Layer 3 of a small transformer language model trained on English Wikipedia (8 layers, counted from 0, width 128).
A neuron's activation on a vector x is SiLU(gate . x) times (in . x), where the dot is the dot product.

Input weights of the MLP neurons that the questions are about. A number n stands for n times 0.0079.
n103 gate: -21 -6 27 -14 5 19 -8 -17 -5 21 16 4 -18 -23 34 -2 4 15 17 -31 26 1 -1 -4 -17 -5 25 -18 -3 -39 13 4 -40 -16 -1 -20 44 32 -10 39 -31 -32 5 30 29 12 -10 24 29 0 7 7 13 7 15 21 9 -26 -9 38 10 -24 26 17 -45 -12 -49 -22 -5 12 26 -43 -27 11 -5 -1 20 -8 -32 29 2 28 -10 -54 -16 41 -1 -30 4 -13 6 34 -12 -12 42 -12 39 5 -9 -19 -8 -12 -6 7 -3 27 -14 -11 31 -36 -21 -8 12 23 34 -12 12 -35 -34 2 -7 16 3 18 79 21 8 5
n117 gate: -21 3 -31 -11 9 16 21 -10 32 28 -26 9 2 16 4 -1 -5 8 -25 15 -25 23 -4 -1 -8 -11 1 -12 -57 25 -5 -4 9 -31 29 -42 6 -40 17 -4 55 -28 -61 27 -55 13 3 19 -2 -10 -17 29 9 6 -36 -2 -6 47 -5 30 10 -32 -20 58 -42 9 -21 56 -34 -17 -9 41 57 -20 -40 -18 13 25 53 -43 40 36 45 28 -32 -15 11 -5 -18 -6 -35 -28 0 2 12 -40 -2 19 -25 -2 -4 39 38 32 -23 -3 -31 7 -17 32 -28 3 25 -13 -6 -25 -3 -27 9 -18 8 0 -23 13 -1 2 -23 46
n170 gate: -9 1 -37 1 4 3 23 -1 35 19 4 40 -24 39 -35 45 -52 -46 13 -17 9 5 20 -1 -34 -16 27 0 48 -10 15 -10 -9 -29 -9 23 22 26 -9 -11 14 20 -27 48 2 -20 10 -6 47 27 2 -5 13 0 -1 10 1 60 -27 22 4 11 12 4 -24 10 -29 -15 -5 19 11 -37 -46 34 9 1 3 -5 -9 -13 1 3 -16 -21 -8 -4 -6 8 9 36 -18 -13 -1 3 -24 -26 4 -14 34 -13 4 73 2 -15 21 -41 21 -40 -2 27 24 1 27 26 -14 9 41 4 7 10 58 5 4 32 11 -34 -5 23
n266 gate: -51 -5 -28 -1 -30 -24 4 -1 2 18 -19 7 9 34 -14 70 -11 -28 16 21 44 9 24 -5 -1 7 18 25 -19 -18 8 -29 5 37 48 -17 -15 -62 -4 -24 3 -25 9 11 11 -24 32 -1 6 -5 35 -12 3 6 -12 -3 44 8 4 -3 -18 -15 1 35 9 41 -11 -29 -16 -17 -7 0 -4 -26 18 -5 9 10 -19 -19 -4 -2 -14 -30 -10 7 -49 -20 29 -3 -29 -5 -2 -2 3 24 -12 0 19 -19 -26 1 10 7 19 -3 -16 -13 4 -24 10 -9 -9 -3 10 -51 -46 -23 20 -11 -8 22 -19 -36 7 4 36 15
n286 gate: -6 8 -39 -20 -20 17 -14 28 42 -30 12 -29 8 3 -28 -37 14 -25 9 24 -20 14 2 35 -13 -22 -9 -53 7 29 21 30 -12 4 33 -5 38 -3 -2 -35 13 17 -7 -21 -37 23 -34 -23 -81 -1 9 -22 25 34 8 13 73 -48 -3 1 6 -17 -19 -35 25 -13 -37 -7 -10 6 2 -48 9 3 -29 -10 20 -10 24 -18 -8 35 10 -42 35 -2 5 -13 13 -5 5 -18 -4 -15 33 1 -16 -43 0 -14 5 22 14 4 -30 -13 -5 5 41 3 -12 37 12 -50 19 -24 23 5 14 30 51 39 -61 21 38 -1 -4 22
n302 gate: -13 8 -52 50 -26 18 26 -12 69 -9 7 20 22 -9 21 -5 19 -14 -5 -40 22 17 37 -30 -35 -23 -27 -24 14 -65 12 -24 -13 30 9 -9 -41 -20 0 8 -41 -53 -45 -15 -22 32 38 3 30 -21 59 46 29 48 -33 -19 0 -33 -5 52 -1 25 -5 -7 -14 42 22 1 16 -9 23 3 14 26 -13 -31 14 -21 -37 37 37 34 -63 15 -42 9 -18 -2 -14 3 6 -2 -37 46 10 3 48 1 17 -19 12 46 -3 6 10 10 4 -17 -12 30 -17 26 8 -4 -69 -6 35 -1 -9 -52 29 -4 -30 41 26 5 -31 40
n461 gate: 26 -4 6 9 1 -56 -9 43 21 5 -5 -14 3 -3 -9 32 4 -1 -23 24 -37 -16 8 10 20 -18 8 -9 -20 47 -18 15 -22 -16 -29 9 -15 1 -39 -37 10 -6 -24 6 -24 -42 -25 4 38 -6 -1 -27 -49 37 8 32 -29 29 -27 13 -4 6 32 8 -16 -15 39 -38 8 39 26 9 -7 -12 -5 -33 16 41 11 -49 -26 -11 -27 -28 -5 -9 29 23 1 29 -11 -14 -17 21 -6 -15 -34 -5 38 -31 0 26 -1 -38 -4 -26 1 1 -9 9 43 -6 -15 34 -40 -19 -48 45 -12 -3 -17 1 -19 41 -28 24 1 18
n509 gate: 34 1 -4 18 -36 -27 30 9 1 -14 19 28 -9 -17 30 22 -24 7 32 0 4 -9 -13 2 -22 48 33 -17 6 -22 9 -9 13 7 12 31 28 -38 7 26 -15 -4 -12 -28 11 9 -14 6 89 -34 -7 -8 -2 -7 -6 42 22 -7 -18 14 53 38 9 7 -37 17 10 -16 16 14 -6 13 2 -30 7 37 -7 -31 -4 16 -16 21 52 -10 0 -42 4 -30 -11 -60 -41 -34 -17 4 8 -26 8 0 7 -31 -44 23 -17 -13 -24 -23 -4 -29 -6 -11 13 -19 -24 -56 17 -22 -31 -32 13 27 6 -30 10 19 51 -53 -13 2
n103 in: -53 17 -28 -14 22 -8 -24 18 3 1 -28 -9 -1 -9 18 12 13 16 4 12 -3 8 -59 -11 -33 10 -4 19 3 3 17 -10 18 -22 -13 -21 1 -13 -8 18 4 10 13 15 -10 -1 -25 9 26 11 -1 -43 -34 -26 8 -1 -12 -21 25 26 23 6 16 28 2 1 -20 -13 -28 16 6 17 -44 -28 -27 -39 -10 -48 -3 6 -29 -10 3 -29 -33 -1 6 -5 -31 -25 -9 35 5 -34 -1 7 23 -14 12 -17 1 21 -31 -1 7 74 -36 -66 28 -43 17 15 14 -1 -33 -14 -49 -50 -27 13 24 -24 5 -31 -5 13 -22 -12
n117 in: 23 -14 4 42 -22 -20 10 -16 -33 28 -29 11 37 16 38 5 3 -7 60 16 2 -7 -1 -8 -44 24 23 -40 18 25 24 17 -25 4 -2 6 17 4 8 -1 47 40 -7 -32 -5 -28 46 -1 -11 38 14 21 -6 -6 7 -26 15 25 18 17 4 -32 15 14 -26 -28 -32 8 0 -23 9 28 -69 -24 -16 -55 13 -30 15 7 9 18 42 59 17 12 26 -26 1 -35 -34 -35 -7 -8 13 20 38 21 -29 15 -17 27 32 -41 -2 8 -18 3 0 -48 18 -12 -9 54 -3 -27 -6 -11 7 -2 -10 -19 32 -8 33 10 7 -45
n170 in: -27 -27 22 -9 46 -24 21 -23 -12 0 20 -54 -36 14 22 26 -16 -34 29 -23 54 -5 26 9 19 -9 -14 -14 54 7 -29 -10 30 -12 -22 9 -12 25 -37 -50 -68 12 -41 54 -6 -1 23 -16 2 9 -63 -2 25 1 13 -17 9 5 28 -6 34 -2 -20 37 -32 -13 -24 -12 10 22 20 -43 -31 29 18 34 -62 26 -11 -2 5 -4 -14 19 -11 34 -2 34 -32 11 1 1 44 -12 38 -20 -37 -20 -6 9 27 -8 -40 59 -17 -44 19 -27 2 -19 -12 -12 -13 -38 -34 14 8 -14 -4 5 12 -18 24 -21 -12 -6 2 -19
n266 in: -3 16 -18 13 -45 15 1 -2 12 -48 0 -47 -4 24 38 -37 -17 -12 7 12 8 19 22 -18 8 -10 47 2 -14 1 -1 -18 4 18 5 -5 -16 30 9 17 41 4 -7 -31 -27 -1 10 -10 -22 1 -9 -4 -8 -1 19 9 10 4 7 -4 1 35 -34 28 2 16 -40 9 -26 1 11 -3 -13 12 8 27 -16 -1 -9 42 17 -6 11 43 20 -39 -11 16 -36 27 10 26 7 -4 15 -23 35 -13 -9 -10 -6 21 -42 -11 -25 -16 -26 -1 -8 10 -17 -16 35 5 -24 -14 30 9 6 -15 12 53 -11 2 21 11 2 5
n286 in: 20 -12 6 12 33 -6 -20 26 -13 47 -20 -13 -18 44 31 6 -15 56 -16 -7 6 5 49 18 27 -21 32 -13 -53 -23 0 14 9 17 -26 23 27 -15 45 12 15 -26 -20 22 -2 -20 7 -9 39 17 -28 9 -24 2 4 8 -13 48 -15 25 33 -29 -27 49 24 -46 94 12 -7 -24 13 -9 -12 -30 -8 -2 17 6 36 23 31 -30 27 -14 -22 -14 -36 -31 14 -2 12 3 -13 5 0 40 6 -20 29 -25 -2 50 -46 -12 31 -19 -35 1 -26 -12 -25 20 41 40 -25 19 -23 26 -11 17 -16 41 -19 -13 -17 -41 37 -1
n302 in: -28 38 -28 -10 28 -5 -22 -9 -2 -22 -21 -13 -12 13 -17 26 6 5 -26 -30 27 25 -13 32 -19 -23 -6 -51 -19 -23 24 -32 -7 7 -22 24 -29 7 -1 27 16 -9 13 -35 -28 8 -12 2 32 -5 -9 22 27 25 22 9 4 -62 6 -7 -18 6 35 13 11 22 -1 15 -9 2 37 27 -35 -35 -11 10 10 17 16 22 -60 -5 2 53 7 -3 -16 37 10 -44 42 7 41 -27 60 52 52 75 -37 16 6 -52 -4 -15 14 -5 49 -35 8 -34 -3 -4 -32 -47 11 18 -44 26 30 13 32 19 -14 -6 -33 -14 2 -22
n461 in: 39 -6 -19 -18 4 1 -22 16 9 -49 16 -20 31 -3 9 34 19 -5 34 24 16 -47 -9 -2 2 -1 20 7 -16 30 20 10 60 0 1 -50 20 -16 21 -35 8 -41 -12 50 -19 -26 0 -5 3 11 24 4 -13 -45 40 16 37 10 11 15 26 4 44 15 -27 8 15 -11 -35 12 49 22 -5 -24 -14 -25 18 -21 15 1 -37 15 41 -20 29 13 -18 -31 65 5 37 -29 -32 16 -10 62 20 -9 -9 4 11 -30 20 16 8 9 -21 -14 19 32 -24 19 38 45 -43 -23 -12 -13 -1 8 -1 -14 -35 24 -19 -5 -19 3
n509 in: 3 60 -39 -19 30 -34 -12 4 24 -45 59 -26 39 -40 46 11 21 42 20 15 -38 -11 14 -30 25 -11 18 35 -12 -5 -6 19 39 -14 -22 -12 6 0 17 32 61 -20 26 -17 -19 14 -7 -36 -34 47 30 18 24 -42 15 -22 35 11 46 -52 0 -12 -18 14 8 -23 -11 17 -10 29 40 -55 -29 -25 11 10 6 26 -43 -16 4 -15 -7 -30 33 -7 -64 -11 14 1 -20 35 4 75 -7 38 -27 -33 18 -16 -22 -3 -2 -52 3 -2 25 -35 4 10 18 -22 15 8 19 -10 12 41 2 2 -25 16 -46 -21 5 27 -20 -36

Each question shows a token from some text and the vector x that enters the MLP there. A number n stands for n times 0.024.

")": 6 -11 -45 -24 -12 12 -11 11 -38 -13 -31 14 -7 7 18 -13 32 -22 -9 -5 2 -27 29 -22 10 5 31 -7 11 -53 -24 -18 -10 5 -41 11 5 -7 9 22 -23 50 12 -59 -24 17 -22 22 -11 29 21 0 11 1 9 4 -21 5 -3 -10 22 -6 43 30 -7 -28 -12 -5 1 -20 6 -24 18 4 9 35 17 -12 -14 5 31 -8 13 -16 8 -17 11 -9 14 22 -24 -9 17 -2 -25 46 22 -3 17 -4 -4 2 -1 4 -4 3 0 -4 -18 -16 15 7 18 -44 -24 -41 14 -1 14 -18 -3 -16 -16 -23 2 7 -40 3
The most active neuron and its activation: n509, at about 1.3

" French": -1 1 -2 -4 -18 1 -45 6 -31 5 -33 24 8 12 20 -19 21 -21 -22 -50 18 -8 12 -9 24 -3 13 -12 23 -19 -5 -1 -23 7 -44 -8 -33 -29 -4 -1 -1 17 28 -10 -23 20 -13 36 -18 -12 28 -8 -11 -34 10 9 -11 -19 -22 18 -32 -19 48 3 -26 -13 -17 -4 12 -31 6 -18 15 4 37 25 5 29 30 -8 -8 -24 40 -12 27 -33 -15 -31 -40 -3 -21 26 -22 -12 -9 14 16 -15 -6 -15 -13 -9 11 -29 3 6 -5 -12 -18 3 -19 16 19 -16 -26 -25 28 7 8 -20 -6 -15 -29 -21 12 14 -8 40
The neuron with the highest activation: n170

"ary": -18 10 -29 16 7 20 -22 34 -14 -20 -45 39 -12 42 -19 -34 50 -15 -1 4 21 -3 5 12 -11 -2 12 -27 11 -16 -4 2 -12 -33 -39 -14 -18 -21 1 -8 -2 33 20 1 -46 21 -28 24 -6 -36 9 10 -24 -16 -13 28 -8 -14 -24 4 -20 -18 29 -13 -11 -23 -16 -14 0 -23 12 0 -4 -18 -10 16 21 10 30 -2 34 17 25 -40 36 -18 -4 -22 -18 13 -18 13 15 -14 -10 11 0 17 -21 -3 -11 5 -10 12 17 0 -28 19 -10 -18 -33 -12 -6 -29 -22 16 -24 34 -35 0 -30 -23 -15 -22 9 14 4 11
The two highest activations, in order: n286, n170

"ot": -42 4 0 -15 -8 -2 -13 5 -38 14 9 21 6 -1 4 -32 12 -33 -13 -7 35 26 1 -6 11 -43 24 25 -9 -34 22 -4 -15 -21 -28 -27 -54 -19 -12 -4 -39 35 9 -1 -20 5 10 34 6 -26 34 26 2 -25 11 -7 2 -28 -23 -17 -13 -7 -13 -3 0 -33 -16 -2 -10 15 52 -26 43 -6 0 -14 24 -12 11 4 -9 25 15 -30 3 -53 4 -5 13 14 2 8 30 2 -28 4 29 -21 -36 0 14 -44 -3 6 -21 -25 -17 -10 -16 1 -6 -4 1 -10 6 15 -21 27 6 20 -23 20 -1 6 3 23 -1 4
The neuron with the highest activation: n117

"se": -10 -31 -22 -12 -23 8 -9 1 -5 10 -22 6 8 -29 3 0 9 -8 -19 9 53 9 -32 -2 6 21 39 16 38 13 2 7 15 19 -20 -6 12 -40 -20 -29 -7 13 -1 35 10 -7 19 11 -1 -3 13 -10 -21 -15 8 14 -3 -19 -41 -12 -13 3 34 -2 -30 -17 -13 22 29 -31 11 -15 5 34 6 23 25 -3 33 -41 13 -10 -12 -18 1 -22 -24 -30 0 21 -28 -16 -40 -3 17 11 6 -3 -28 -19 17 -5 4 -15 -2 31 -42 17 -17 -4 -31 -20 42 -20 -22 7 3 -2 10 -18 -27 22 -17 2 -16 14 -49 13
The neuron with the highest activation: n461

" Great": 10 -27 8 -26 -14 -1 -28 25 -39 25 -7 20 1 -35 1 -16 27 1 14 -6 43 -31 -2 -6 -13 28 23 -19 29 -36 -4 20 -38 20 -47 2 -4 -34 -28 23 0 19 2 -1 -11 2 -26 37 -25 -11 29 -38 -16 -45 2 -5 -28 11 -12 12 -1 6 24 -7 -16 6 -26 -15 14 -11 23 -17 18 48 29 18 21 14 5 -7 -14 -28 24 -1 22 -5 -11 0 -15 4 0 7 -18 -2 5 13 13 -24 -19 -12 -17 -5 11 -30 0 -1 -15 -14 -16 -23 1 0 17 -36 -36 30 44 9 -8 -24 -5 -11 -17 -31 4 2 -19 5
The most active neuron and its activation: n103, at about 0.58

"ain": -22 -21 3 17 -11 -3 -11 0 -17 -11 -20 18 5 6 -3 6 18 -7 20 -25 -8 -9 -4 12 14 -36 -10 2 9 -18 -16 19 -9 18 -18 -33 -15 -32 6 15 -11 31 -20 -2 -18 4 11 38 -9 -12 -3 -15 -46 -26 -19 42 -40 -22 12 -31 -9 -11 -13 -27 -10 -51 -17 -3 -18 38 5 -28 9 9 17 6 5 9 34 -15 15 -29 37 -32 23 -38 4 -6 -6 1 -37 16 13 2 -49 -3 36 -29 -19 -4 -13 23 20 2 -10 -18 -10 0 9 3 10 -37 -3 -41 -10 24 -12 5 -2 31 6 10 -43 -24 -4 -4 -36 42
The two highest activations, in order: n302, n509

" O": 7 -13 -10 -2 5 -4 -6 17 -48 24 -60 42 11 -25 4 -15 15 0 11 -5 30 -14 3 -20 -3 23 7 -22 16 -13 -15 5 -16 19 -55 13 -28 -26 -9 19 -18 -2 14 6 -5 30 -24 27 -19 49 19 -19 20 -39 37 8 2 31 14 7 14 -20 44 9 -29 -6 -11 -1 -2 14 0 -22 13 39 19 16 14 -1 7 4 14 17 23 -19 0 11 -15 -18 8 11 -19 5 -23 -4 7 -7 5 -26 9 -8 -7 -19 9 -1 10 -25 -3 -4 -9 -27 3 2 52 -26 -34 18 17 -2 13 -19 -22 -5 -9 -15 -2 -26 -11 -9
The two highest activations, in order: n103, n170

"\"": -12 8 -15 -13 -31 0 4 35 -9 -9 -33 28 -17 7 8 1 40 -39 -4 -23 41 -16 22 -22 7 -4 32 -29 19 -36 -2 -26 -21 -12 -46 -6 -22 -27 8 -4 -32 -6 4 -33 -4 17 -21 26 2 7 8 6 14 -8 6 0 -20 29 -16 -1 1 12 13 -14 -5 -16 -46 7 -15 -15 24 -25 9 19 6 26 -22 10 -6 -20 35 -5 37 12 7 -32 15 -11 -15 25 -8 -21 -11 3 9 28 30 -8 19 24 -4 12 8 33 12 -9 1 12 -25 -22 9 -9 13 -17 -18 -30 25 -7 -5 -7 -16 13 -18 -33 0 -10 -37 35
The three highest activations, in order: n170, n266, n461

" de": -3 -19 -8 19 6 17 13 16 -22 11 -10 0 22 12 -2 -5 36 -5 -16 22 6 -23 -18 10 7 3 -32 -21 19 -24 -15 -11 -28 2 -51 -1 -6 -56 11 5 -5 1 10 15 5 -4 -21 9 8 32 -4 -5 1 -25 10 14 -32 0 40 -24 -23 5 19 -26 -22 14 -15 17 -26 15 20 -15 -7 4 -6 13 36 26 27 -5 14 -12 25 -9 42 -7 -7 -16 -30 23 -38 -8 2 0 -9 2 19 0 27 -29 6 -10 -3 27 11 -37 2 -8 1 -15 -31 -24 -13 -38 -22 -29 -18 14 17 26 -8 44 1 -35 8 15 -43 -21
The neuron with the highest activation: n509

" S": 30 -10 7 -31 -6 -6 -10 31 -43 3 -29 23 2 -16 -14 -6 2 -8 -19 -10 32 -27 25 -5 2 12 -3 -37 0 -28 -2 29 -19 17 -60 0 -17 -20 -11 12 -5 16 31 -10 -8 1 -26 16 -5 27 19 -11 24 -39 27 -18 -19 24 17 3 21 12 54 -3 -16 8 -3 11 -8 -11 7 -17 12 31 24 15 13 16 -17 0 7 -31 21 -14 -3 0 -2 -21 -14 10 -15 -26 -45 -7 8 11 26 -1 -12 -2 -2 -45 11 -4 13 -17 -22 -27 -15 -13 1 3 57 -24 -36 13 7 4 -11 -24 -19 -1 -4 -7 -15 -9 -27 -9
The neuron with the highest activation: n266

" (19": 14 21 -54 1 -1 0 -21 9 -40 -2 -32 3 -12 27 7 -13 32 -15 -3 -27 38 7 12 -4 7 4 -1 -22 26 -58 6 -15 -26 10 -42 -4 -2 -18 -13 6 -27 17 18 -12 -35 19 -9 23 -19 28 -17 -31 4 -19 -1 5 3 15 -17 -12 -31 15 37 -2 -11 -15 -13 0 -13 25 -22 -14 2 19 26 48 -27 7 18 -21 16 -9 50 18 23 -17 0 -5 -25 32 -27 5 -15 11 -3 -10 6 4 2 -11 6 3 3 28 15 -8 12 -4 12 -4 1 14 19 -11 -30 -15 -3 -5 4 -13 20 -6 -8 -58 -17 8 -19 38
The two highest activations, in order: n170, n461

" to": 21 -12 -14 -12 -16 -20 -7 51 -13 -7 -5 12 25 4 10 -49 24 -28 -9 -16 62 2 -2 -26 -13 32 1 3 19 3 -4 -20 -11 -10 -49 10 5 -30 -20 1 -30 14 10 -20 -27 0 -6 21 8 26 12 3 23 -19 4 9 -13 18 2 -2 18 -13 27 2 -17 -16 -13 -5 3 -8 20 -16 20 7 11 34 30 9 -2 5 7 -19 19 14 36 -10 -10 -10 -11 14 -29 -12 16 11 -4 23 14 -19 31 -6 -23 18 21 41 -8 -11 -34 -20 -31 -27 -2 0 16 -30 -29 -13 6 -11 19 -12 -26 13 -16 -27 -15 -1 -25 32
The neuron with the highest activation: n509

"67": 6 -7 -62 -36 -3 15 -21 11 -35 -25 -8 -10 -12 0 -3 -5 17 -12 -29 14 29 -15 -7 -22 -3 27 15 -28 38 -36 -3 -28 -4 -4 -44 -11 -8 1 13 31 -21 48 14 -8 -38 -13 7 15 1 12 33 15 -32 -22 3 -19 -4 14 7 -33 22 14 50 4 -33 -37 -27 -15 17 -2 1 -27 13 32 5 6 -4 -28 1 3 22 -15 9 2 -16 8 -26 -16 -13 8 -13 -3 19 -25 -1 33 22 9 11 -11 10 2 13 32 19 32 8 -14 -27 4 15 24 25 -35 -34 -12 5 11 11 -29 -10 -3 -15 -6 -26 -8 -29 3
The neuron with the highest activation: n302

" and": -3 -2 -14 29 3 0 -2 23 -27 -1 2 30 37 28 -14 -29 55 -14 -7 -3 19 -5 15 4 -25 10 -7 -3 4 -5 -10 3 -27 -20 -34 -14 1 -49 -13 -13 -16 0 13 -51 6 -12 -4 30 9 16 4 3 -3 -27 -4 -5 -18 1 -3 -7 -3 29 17 -27 1 2 -14 20 5 31 13 -4 -14 -3 20 34 4 33 -17 -25 35 7 7 -10 53 0 -9 -26 -35 7 -7 -8 17 -6 14 14 20 -15 -2 1 0 -22 7 13 14 -28 -28 23 -3 -13 -16 -40 18 -46 -22 -9 -9 -3 14 24 16 -20 -15 -41 26 -2 3 -13
The neuron with the highest activation: n509

" an": 3 -1 -9 1 -15 -4 -16 26 8 2 -23 26 29 -5 -2 -19 17 -40 -30 -16 28 20 8 -10 10 32 33 -29 12 -20 -3 -16 -19 -10 -57 -20 -18 -30 0 18 -45 -2 14 -20 -8 -3 -20 11 -3 7 -2 12 22 -39 -4 10 -6 7 5 -13 -9 -24 28 -12 -1 -4 -21 39 -14 -16 11 -35 9 20 -18 22 -12 22 6 -26 23 3 34 -2 18 -22 12 -6 -37 26 -9 -7 -23 -2 -2 23 9 -19 25 -1 1 1 1 42 8 7 1 -11 -33 -8 -30 -6 17 -27 -30 6 18 -3 17 -13 -4 25 -18 -49 -3 17 -12 30
The neuron with the highest activation: n461

"or": -11 4 -7 2 -23 -2 -5 -7 -2 -19 -45 4 5 17 -26 2 19 -27 0 -5 19 -26 11 -8 2 -6 4 -22 28 34 -3 0 15 -22 -9 -23 -55 -37 -5 -9 21 12 11 12 -33 -35 -10 23 -6 -1 -14 -8 -2 -3 -26 9 -18 7 -3 -10 -9 -2 11 -10 22 59 -35 -8 -3 2 11 14 30 -20 36 -4 20 -1 13 -38 22 0 14 -16 24 -7 6 5 -23 15 4 -10 18 2 -24 16 -11 2 -18 25 -6 -34 -53 46 -1 22 -16 21 -30 -24 -33 -70 3 -16 -40 40 -24 25 0 14 -20 -17 2 -33 -28 31 -5 -13
The most active neuron and its activation: n286, at about 0.52

" 19": 37 3 -58 -10 -7 -2 -13 1 -45 10 -12 13 -13 7 -10 -1 14 -21 14 -20 57 5 -1 -15 26 18 -22 -32 33 -17 -13 0 -34 6 -37 0 -16 -37 -8 -2 -37 16 16 -6 -1 -8 -3 35 -30 13 18 1 0 -12 -2 -1 -7 11 -19 -24 -1 -5 15 -7 -24 -40 -34 -10 5 -3 3 -29 19 6 22 39 -2 9 23 16 20 -5 39 13 16 3 -15 -13 -38 25 -5 -9 -15 15 1 -9 9 -14 22 7 5 -5 -22 46 16 -5 -7 -19 -3 -10 -9 -26 23 -20 -52 -13 8 -9 -10 0 -13 8 -3 -41 10 13 -5 15
The most active neuron and its activation: n170, at about 0.39

" as": 8 16 -23 2 -9 -6 -26 13 -25 -7 -22 22 15 10 39 -20 30 -16 -24 -36 14 -5 10 -7 -32 6 4 -43 36 1 -1 -36 -22 -2 -42 -21 3 -36 -1 11 -25 12 14 -28 -3 -15 -20 18 -2 34 -19 11 21 -37 33 -13 -17 19 -5 -2 -17 3 21 2 -16 -27 -6 12 -25 -8 2 -33 15 24 -10 23 6 17 8 -48 -5 -26 2 19 15 -32 -1 -31 -38 8 -28 -16 10 0 10 -3 9 -9 17 -10 -18 13 13 15 20 -11 -14 16 -13 -16 7 -13 27 -30 -8 3 8 15 -21 -20 22 11 -6 -61 -16 -11 -6 22
The most active neuron and its activation: n117, at about 0.36

"hi": -2 -2 -5 3 5 11 26 10 -22 10 -15 21 27 -15 3 16 16 -26 -10 -33 -25 15 4 -33 22 1 -16 2 39 14 38 24 14 15 -32 14 18 -26 21 11 -10 31 -12 -5 14 30 4 -6 -26 10 1 3 -12 -34 6 36 -26 6 15 15 15 25 46 -13 -17 -14 -16 -2 10 10 -10 -37 6 61 43 0 18 4 1 -27 20 -8 5 -36 18 20 0 -18 -10 -12 -5 -18 -3 3 -3 4 8 24 14 -25 -1 13 19 28 3 0 -29 -28 0 -28 36 -17 8 -16 30 -30 -1 26 -13 22 -19 27 -1 -35 -7 -52 -49 9
The neuron with the highest activation: n509

"s": -8 -5 -34 16 -44 -9 -12 37 18 18 -6 5 -19 -10 -49 -20 18 -15 -11 12 50 -3 -1 -9 33 1 22 -9 23 19 12 -28 -9 32 -16 1 10 -41 3 -28 -19 33 -5 18 -2 -41 2 11 -6 18 18 -12 22 6 40 -14 -9 -23 2 17 -22 0 38 4 -10 -11 -25 -24 -18 -35 -12 -29 0 31 34 0 35 -3 -15 -37 -14 4 -8 -2 -13 -8 -8 -12 -10 3 -21 -9 0 -15 -7 16 11 0 -18 -37 27 9 0 14 12 52 -22 15 -2 23 11 -20 27 -20 -37 0 0 -3 -15 -22 -10 6 -28 -36 -52 3 -45 -25
The most active neuron and its activation: n461, at about 0.69

"ho": -13 -14 0 2 -36 -32 -14 0 -9 54 1 64 14 -48 -21 -14 -4 -21 -21 -5 41 -10 7 -35 21 -47 30 10 5 8 16 -32 1 38 -19 2 -10 -35 -12 -23 -44 42 -15 -1 -10 0 3 29 -11 21 39 -9 -7 -2 12 16 -20 0 -38 14 -1 7 29 -28 -18 -11 8 -12 13 48 -5 -15 15 1 15 -21 25 -8 17 0 -11 6 -14 -27 12 -2 -2 -2 -26 -10 -3 -15 8 -4 -3 8 -13 0 1 18 45 -22 0 -13 -24 39 -6 29 -17 -24 -14 1 33 -22 6 9 -8 2 -11 -6 -12 4 -14 -11 -40 -11 -17 5
The neuron with the highest activation: n509

" of": -13 -12 8 -9 -26 13 -5 54 -11 10 -17 34 7 4 11 -14 25 -29 4 -20 35 0 2 -26 -1 14 27 -15 23 -21 5 -21 -28 -24 -44 -12 -25 -38 -5 -7 -33 -5 0 -45 -10 -1 -10 35 10 17 18 13 19 -9 15 -5 -3 24 -22 -16 -8 7 13 -11 -3 1 -25 12 -14 -21 18 -25 14 18 -2 49 4 0 -6 -4 12 -6 36 -7 34 -26 9 -19 -25 20 -10 -11 -7 13 3 8 14 -4 10 3 12 18 4 42 18 -19 1 0 -33 -10 6 -7 14 -17 -4 -9 32 1 -6 -6 -22 25 -25 -26 -8 -12 -21 51
The most active neuron and its activation: n266, at about 0.39

" system": -2 -13 11 3 11 1 -17 -4 -21 4 -13 6 -8 -25 11 -30 37 -18 -56 -17 42 -8 18 -16 16 -14 -16 -33 20 -34 -38 5 -14 43 -36 -10 11 -38 8 4 -28 21 2 -12 -29 -12 -27 19 -9 31 21 7 7 -35 26 -15 -34 15 -13 32 -17 4 23 0 0 0 -29 -12 8 -14 6 -21 27 21 8 14 11 6 9 -3 13 -6 10 -25 4 -54 14 -8 -15 27 -27 -12 -15 -17 -9 9 26 1 -11 -19 -54 -17 9 8 27 6 -26 -2 -8 -6 18 7 39 2 -22 19 39 -6 30 6 -9 -2 -16 -14 -2 -6 -32 7
The most active neuron and its activation: n509, at about 0.18

"ence": -21 16 -30 -38 -17 3 -26 23 -47 33 -29 31 -16 -22 4 -21 6 -24 -54 -28 53 -16 18 -32 37 -27 38 3 43 -18 -3 -9 -7 23 -10 -5 -11 -23 -32 5 -23 33 25 3 -52 13 -20 32 -7 8 30 -17 12 -15 30 -8 10 -12 -22 21 -11 -13 25 9 -1 -20 1 -15 -13 -7 6 -2 33 30 3 7 47 -24 1 5 5 8 10 -4 15 -22 -15 -13 -22 6 4 3 21 -4 3 29 -4 19 -10 -7 -17 -1 5 -16 -13 3 1 25 -11 36 21 13 5 -21 -27 -18 33 12 5 -13 -14 1 -15 20 -37 14 -19 30
The two highest activations, in order: n302, n509

" F": 14 25 -16 1 -15 11 6 44 -57 0 -11 10 3 7 6 -3 12 -39 -5 -12 39 -9 1 -10 -12 24 -5 -3 -22 -10 -8 -8 -14 -4 -49 4 -33 -15 17 5 -20 2 22 -5 -8 25 -8 -2 -8 40 -7 -21 3 -34 6 2 -38 33 -34 -5 15 20 35 21 5 -1 -36 19 -10 18 19 -28 18 17 26 15 1 -5 -15 -8 30 17 26 -3 14 -22 -8 -20 8 23 -8 -16 -53 -34 3 1 34 -10 4 -2 1 -31 20 18 7 1 -23 -32 -6 -27 -16 3 9 -25 -41 1 -20 5 -2 12 -29 -5 1 -30 8 -25 -16 9
The most active neuron and its activation: n103, at about 0.33

"vent": 19 -16 15 5 -6 22 -18 22 -15 26 -12 18 -10 16 0 -6 25 -20 -26 -18 49 18 8 -19 -4 -2 13 3 30 22 0 -16 15 20 -20 -15 -9 -32 -14 2 -35 -1 14 13 -24 13 21 27 -30 -21 20 5 -10 -33 4 -8 -20 -12 -31 33 27 3 10 6 -6 13 -15 -13 6 9 16 -37 58 52 46 18 9 3 30 -9 -1 -6 7 -23 8 -13 23 -19 -17 6 -15 -9 -24 -10 -12 -9 -16 24 -10 -2 -13 -24 38 2 34 0 4 5 -11 -34 13 18 10 -36 14 8 62 6 -18 -15 -28 26 17 10 5 11 -37 23
The neuron with the highest activation: n509